Layer 10 of a small transformer language model trained on English Wikipedia (19 layers, counted from 0, width 128). Numbers have three digits each and are written without spaces.
A neuron adds its activation times its output weights to the MLP's output. To switch it off is to set its activation to zero at one token and run the rest of the model.

Output weights of the MLP neurons that the questions are about. A number n stands for (n - 500) times 0.001.
n0: 449514409529554535552377667462557555577433670486384472530352270494328549532475506467520432403318586482509411443388705579557356530443516436589521544539368421485515360515559467634535635391364609540381552257783413343459343505414598668497557668528403506640503762539565518561446663562371631445466684461640480460586468317543443629562470605623534485398386463514290438506527518355409446586503
n31: 447348502481576505545274395552497405597386505372460648393450535557537639558423474395321532584485460492687397479375529568393335503487557589448584555447509456372456451494410457280398598564396596328529611503332500471446528399450442442551606505446479426372455307435598472506391460392746508692557403391526413497445500500481624543543472407394656659560593509436653442532639568521528346452320
n70: 402474576601484453371388550464526581374592467556404447452459483498554494604575504504574448590484655500533519430538418465539604545572511511491563555512478486472504528469404386602528512392494529618530458575461475530494552523487476572486513535522410434463553425407496510585539581429594539643542600022582522527518604504494578551513496574485467432496450488392544451492693520500486520533569
n79: 663505498380402515437654625141420534600361520370468440578519483640520570642487433511462495528456572669579400505498613488417459655583451467476410621409445346466578469374470610587401555569405510522395477514525479489440335686553412546333407497437489485653547460527535492609414462497500476497382551692488508418438434449546421533541373439500438531643377447306489755505551579466513481503612
n92: 406568341603450621579394548658611478584534463618596482569315537503442527618449620637469443424610484556681676703511430566623690417472461634519503634624539640663471426643534657459626559523452494589629432535559488421425423556413402355432439517419544544466307567440554465519368523631485617440434328652606500348581477718475423479503309419455271408545491589520626518368467295607483540612407
n106: 719470409702524497534594550463497608566400489500566369664497669590547351388476594595435533569552407265485358259505447503363420535439474463270544515578522457436506520408661333354408477387367478569451494566545406464596553578376465487353648399529465320556570419579365573615549494323482698515296441362495568450454565562520544366434670589536536526566523636383569560511390648484475503335506
n143: 528433544549402449593446404434497618605695406490534604557497748520442483552506466506389494419325546486483529640441534380412533469624485385513414431488302505519568511398578628450509316482457383450424422569521564447528511471671610570410563521477641429497539519342489361411623620514695514588544511685472575461311695508463645652517564374341475601460573627678306242590559457393477485540439
n169: 393531435634642454454544483415714487454539533597615547492458607555476336511465476337580509460257420526613464527429473378597472658508470689568514462480401566500517396655418528362441466615340301626503538609331695461510466559593531534454569437368412543562480597571477455515598447603625438604366370491426683473519457156367534650354509597587557447413412580554485474516474604442433582519534
n171: 579617470591497565489605580263464492523583628558462303628545598541473428481673594675646500460391404449599631564647513436443458433411487347317610550534550404567581448313535354286429534435590430572603582244608379500410432324662344522648462372492503500573466514484552514446360472427441447491534495766566505484461476626440463538334574369269506525575511489527695471513445538351507411530480
n184: 476452646519543514572424450773543422447477579644535509487466554553429373536485615537492327530455557565517545619480432589469483510617454367536450426545486466558426427476462422429520613491618451498586408516395610502540642459335619393509490614514442565372569461452469407491629464427457517436460448339522538522534541485521576574471561464557428462513639467527451482387423464553556537486427
n188: 393610503361494392434672355812462374634633509582272435453494519488612412553716486760462396420296425497580560401478460458474500557330543494544652568626516355577591459609472441459272527418497545579512624474503426425503545487598597441473497540473490407611743563649430431433378490488536462616400363345445690559568640316403329449445593582536373374567419572509631518386403630462500433480556
n203: 503449490497612357590680452412374600680554587436575289373448611395528455543437628485586410551455439414512627366634430459553428468522524624603656402447426577576584537518387584409558415648434472497433494686377424544503515497544471516518492441642443350693474300696331347566423717668512716413579500348426406508439613409381674658433585603398524428413503482534349464662497403513638500463526
n224: 623554401677551358508426491531409533391481591664540654712338617580418588470623542415590468344383546463556335492557303466655602487484390488529478308415454495664494592443468659628395522663612441550681522506740461478416554640497511485658540328541452500409400454599397525548409670652486408583484369382484489587489492503443441450431514402463472492451511577548425555391489405386399652481442
n230: 564684324552536566478550539471635592434455451388463609490538382384633521425466481482465631403508430430740503505490381399532578545629500677474459564513331560592596625570394407478470564275400515383519475417344400388479453447516561694523518431420619512439520510488474508587484472472387581487402421616414423396540534433421448546442433526558542583650538495480539667522531565409465289426442
n242: 579425529423653548567491509434528565266554576252479609411650653554453479617306461521369350412377516635418534472495431382609592599636568478421635676384538514401537440443521442568411512449566397619503599472483427380361491500547428494444532624425541511759567536511608541431362464405468387554481461562541658343483377599435377592581688530411497534728594509637616407517408369469574357410286
n252: 532615446717494608622576388511652433530443492573467687480646521750606683457340481544537497544577386404364451558354588721420540340378681546505491403395366446526500494373413522599561497510455478387585399366580451508267602470457552459447393472550431445461503364570515529621448494646552546574513542547314587582657442500455663453575526438426335557366551482469350497627556452712559521353558

Each question names a token from some text and the token that comes next. It shows the activations a of the neurons there, in the order above. A number n stands for (n - 500) times 0.093.

Then comes g, the gradient of the next token's log-probability with respect to the MLP's output, scaled to length 1. A neuron's effect is roughly proportional to its activation times (output weights . g). A number n stands for (n - 500) times 0.00072.

" ", then "as "
a: 497499502501500500503501502488502506499500502502
g: 628492440351632847438586520409415686700535523407420357450556484520493355513405551544488411440461576432513715448465712400560491452377289496460574247557642696502525478133502756585594574228580400492422594544322697437858748388395372507657485430379572534316523542533514509555522520613486703629512457448339435544367580504643708632369359269471296577446460432597573587584360483498321573518240
Which neuron, switched off, lowers the next token's probability most? n203

"in ", then "the "
a: 503501548500506498499500488500502498500500498498
g: 482398587532426541667554528575609705376716461610643674482421634517506523619329379554362389518253493545362432760680482483608301632506313462254703524399437515562429529439240715794643607454625536472405509530452569589537505603360575525533585452423514310456528366559661662533380477606471408522337613407484462643594602128404474742248371347415516515185450708674587394383421442532532507313456
Which neuron, switched off, lowers the next token's probability most? n70

"who ", then "j"
a: 500490502500504490502500503500504499501501501497
g: 319598481432393452391586426623433527529460543612612480323385591452460692608482543466417606845502577401346650788499498417614449730397697431496463413545667600590574409701333649412431310336671470292383458473454263680536413496267503382455402459527434633638524526565324544317554366516334746553442642477427422614668520735365548462579355292559501458562604556509508322257792237520591395575650
Which neuron, switched off, lowers the next token's probability most? n106

"it", then "em"
a: 502500499495502502501501499507502499503502502496
g: 501583380626388505558454444479599393551550579586654633562645410484443309390477449359522343420420580545398570638194559545427544569326648784744547359558584476574443424215576329773566606502413497562692544606610601214502439475636490440777558372417515562321324283352471343515451606852628431389377447549538487435376412285655597465535477308612781489484245506479428510628613502598521381433661
Which neuron, switched off, raises the next token's probability most? n252

"-", then "200"
a: 508504504499500482503502507507474500498502503499
g: 401516578333240429530316609405620503272542426489704348526328608249514788383416463234548511447689627546406614426487608393562396557510489586175650473490584680519459717579385343435407512481485449643648551511567355598699359535494447533447483582598405624663740560395575649331615474624459404690497681403345314294427514586518536497413522400452492506284600571461652496638643407142574608702571
Which neuron, switched off, lowers the next token's probability most? n188

"few ", then "per"
a: 499486500477500496500500506498505502505499496498
g: 558384696684576458513347494516632505629390722462262615635351464278662394399502713321506473462357677489556662567599584582451752441896393548438610571443375566426530484658534359682576277236496618163674363312423641434492416625576519711384576518575495333607332522524498450462507399436419537695623430434539461554352428630564576426401351441339553334276545657542338421564365544642574443506496
Which neuron, switched off, lowers the next token's probability most? n79

". ", then "Div"
a: 500499556489500500498502500863509502502481501500
g: 269349485665390467460616500457458428519396349556462572352606339409417553508597654369574579370501622386373839571469507401587629557643560533382368417388611487554665613720425708487485488662531593578845551305528556423296589374213445721517576568344488529237315577467333350420528527331301479484296584426260641483573856484532701523548569622540672575451296527381631488449532543522481615392525
Which two neurons, each switched off alone, lower its probability most, in order? n184, n70

"l", then "ose "
a: 501501500522498502501501502512505503505500503501
g: 259472379259365385692742528358582500494350479617507554434587749740669297374381489462605706488443354576547514529442495371505565515619427444455444620454390613667549528752578435499514220459343207495441511484317589659603801460349462387520338748355652552434413587704588498502623497326700628605364589457687368454506572458497643697435255507451342537668469385516391605360482535583527497359401
Which neuron, switched off, raises the next token's probability most? n224

"ight", then ", "
a: 502501502493499491502501504500492499500494501500
g: 278477450382469580474377660669423483433271454501722407604744509536348477484474507364268589674516487342539398599561499621635270515641469550377378419481500489550500504396156390556567638553592486502474359436496861618412542599597520545659545504162585372537534425439486730397497434245592468311443554501458561483507397528732490679657553721549401568571377628525630789485573222471634544252377
Which neuron, switched off, lowers the next token's probability most? n188

"I", then "F "
a: 532500501498497502502502501504503500503497503500
g: 456543525670487551593704310547529685418393573390514575526187538512416669460504574503798483476473520403262634449506366275554512581590610645419576352403604446401643368674700661451339607688603377342598362437631430319236481601326700370525392400602443681530477408486501392647280552767335538546580514386607616493647565557558510547488617643492236639309457210628407503326579439476595458303482
Which two neurons, each switched off alone, lower its probability most, in order? n0, n224

"ens", then "ch "
a: 504504498498502501498501501508501498497498497500
g: 475316640407453482536639519598383434448461485772509497723503532206379679465327608483318290544499368499647563639495523595825389691489544495397300526506418407415661523412451624588377415596740576394214448417437510525533697320525515398618601472557404649519463428713527363470409580590663189706470469621542243217555557521534371344560491751651498589618562375551572393617251425525575534419439
Which two neurons, each switched off alone, lower its probability most, in order? n184, n70

"s ", then "that "
a: 500478500500501499500502501494498499502501500505
g: 557675456619415587628652417347547516628495522608300478428710458458531347500334445461367407638328800290507587557168563696587444660442595582508429580509112669474563521320521561411438554370443578521365338498583561627308531354518459508415685449604454445515561642460368340512640549664273642546561721621422748363260661399378545370585542174445578533458687391543614509570621432515507376610426
Which neuron, switched off, lowers the next token's probability most? n252

", ", then "Nov"
a: 499515500500499500500500504509500501500487499501
g: 431531481514643308583497402505721530535321518493558594297434637253570433563638598503590548445461420590480499637344320642355470302314323731530296492704534439560691651432265342410680438563474482370527562509569576605425601432449388472181542395224488562682329602682590466592500554387518254566322527423454424611720618380570442664501777518500360423553597588491651513407711619584594181512621
Which neuron, switched off, raises the next token's probability most? n230

"character ", then "death "
a: 500498496500500497499501505512499502502499499503
g: 483642618498666537350525347697610277600471612371600507681411558445497223505572510488482728341505449501512344429573606648423565498369467430543716500780417511612525642297644435463612527362238403528257440440428664441260643656026468385504245565450527513673399623446426561729617625603495589499347428508427370488370506493473735719686540441685455454429397501504614596350400479429481516539519
Which neuron, switched off, lowers the next token's probability most? n184

"). ", then "With "
a: 498500543498499500498503502639502502498499500499
g: 728651439304638501535492820482207567624484410690535306537572305373296372483511512400589534375596363457622439380437553563523389482361671455420597555470612336400484450512714469345771356557642208379473680581588281569578492396588534415567503506658868595613405426451388411446507372372480468422415419628504623590338597607455497508311626477339380600595487533678655594810382572393643437435395
Which neuron, switched off, raises the next token's probability most? n184

"on ", then "stage "
a: 501500543496500500500493478504504503501493500497
g: 316698452710370468547424424574548452255597553409517284414303619471644593462307454584481425499583342722444713677450407373535572409357670073325560338479427513707568596749528605450585376478620331340601547422486372498432477655580424468535544631409608295511554559627620678366423587627467735578513522529566334539426436556672665598343393610401585435479409394468530496354496574341732399792342
Which neuron, switched off, raises the next token's probability most? n171

"W", then "ater "
a: 494500502502500500500501506500498486501499505506
g: 381459446520473515429574574610509500456351314536630663453383602376234502309479348754561326405441475626614546475475530506535560380407665646499593636709437440708243638370491503626332500597362614609540711361332446464595488354561660341255416470543440350645353633461339581545535393407516657504791554464396469505525264564661634637431406246597471619560440803540690490433280505467662716277546
Which neuron, switched off, lowers the next token's probability most? n203

"ing ", then "role "
a: 500500500491499496499503491504501502500502499499
g: 482466497389415482728539531484567702665765167593356315273327528468571599446358516559491565558534482702413599718489236444625455544638523248474500483637567522457411530674462415466322503500638361604534547579449332495765405459721579548399791389394648671595589496518415662221489576418540538535369532619473612393510604538440561548214441604262394484676570660348401370557421626436361277384437
Which neuron, switched off, raises the next token's probability most? n171

"r", then "oll"
a: 491499500503494502499495498487500487501502500503
g: 576579329278454638594582639442505289427390594216296487398603566509559446492379537387576576632484477527612274402360605554485582683479756499545495573556550704549422447654714494463487465350542542537549616391557579349321462503517311627591598531552464445527240679562697661613357426172416609600394394553207384400707525587297563690664561280580513387312575515586425431513681571603554291639252
Which neuron, switched off, raises the next token's probability most? n0

"sk", then "ill"
a: 503501502499494503497499503504496500515466499504
g: 679644595386353557482433384445658434319212512413487612458368767609502442614696355451627429431453449597356718399576352702477490493409452349519400487656511564356631637602462552447624438562694322412208393362592711715387559428481473506462589691432429312582615302546616509665433665319634443682517512660408372487678475326487473881311551577547385397420294473525313370434617500632521487575556
Which neuron, switched off, lowers the next token's probability most? n230

"s ", then "and "
a: 503494525498501498500498502502500497497501499484
g: 624463623692574562639303482635308457520432615350707553500613326425519469445729520632405546445558674385580797527443422438603326703297437553404483562613172690581553325470552468535370597384369469630503561493575615679665180347360505419241677383714526542418619514479334533500414408612581535503366603556545453303445363656712335475762649613285442411497449428462514536454635354535489332376449
Which neuron, switched off, lowers the next token's probability most? n252

"em", then "ies "
a: 503500500505512498502509499506502501553501503495
g: 579549624331398454342458778519610690434230573573503487702342485681571288606546524230410579481767451320311443256451503481561603663509455723567578510350557650585514429418598504261621382686585502408420284382614332366435565445468569431463714495475370587526391404586553593424320379286628442573514577514344655660692567368680568641466387531364649334525508704518623544402641374501679334352493
Which neuron, switched off, lowers the next token's probability most? n224

"n", then "ominated "
a: 500498504501500476504502505508503505509494498499
g: 536697372521424551556411431432570505574527376550496347437349540450425631491499377496502435579414533217509425546432352615561361476364372361775654293510588377659287488786516377600622580512710437421535603527926254305454344254632486544629574416554614597403546675561487563491545444709593450489700627571527467672740368506539640332323601311390550600500515405442349231532697561555307437502483
Which neuron, switched off, lowers the next token's probability most? n106

"a ", then "series "
a: 499497501493501500500500465503502502504501499500
g: 712268392328441284702407585539564544361436511517350377488503525386241574354532590586538340510625305411534370403357342708381524412644486664425539583750463596454578494590468418448522325337658412531491623281593478584677590556587707437375648669393472612346423682516388569336485505497399636341478736602452749396833393369490327598276634580603610417523560493562531554827380499357522489510508
Which neuron, switched off, lowers the next token's probability most? n79

"the ", then "Jan"
a: 500527502488500500499499492504500502501499497500
g: 605369397561597370480379479483544439808496458416602501450489573357288526532532489453457436614578509383687413581450447526240343595480540701617527801571509553640492615319443402444429463380394454322508337399423778534534452371199635389385428653525482698439511566336420517263500451581285554572340454445604480472638492822419560790393550563454498403260453479534545484563788558646689545456871
Which neuron, switched off, lowers the next token's probability most? n31

"as ", then "Canadian "
a: 503517533496503498501499500505501499500504498499
g: 436566572522484413656420538718224546441590613458350451231211642179654487511380581481359461351382607374742434534440570370524556397581422587369574525608453453499354609450486390682505276513481471866667535520716540522422665370504321510500682579482361346618385477555357664387621617437384495389443351419439732426737568583513476565478566637487523589654542673677492336692265557506415415355649
Which neuron, switched off, raises the next token's probability most? n31

"ed ", then "development "
a: 502502500492503498502503500510490502500503501500
g: 512373453742716542317624412767560476422456550636390504501427470539613409576606493751505510417421447499567522629304354558697676481364598552262530525762356512413517601412427406488615490513393539323439486615411360575322545458508404432420476528402045460648441634422582659669607557434486596531705711412587480463303615408172610698527356458453604514658373743559213337459424541605514376460488
Which neuron, switched off, lowers the next token's probability most? n79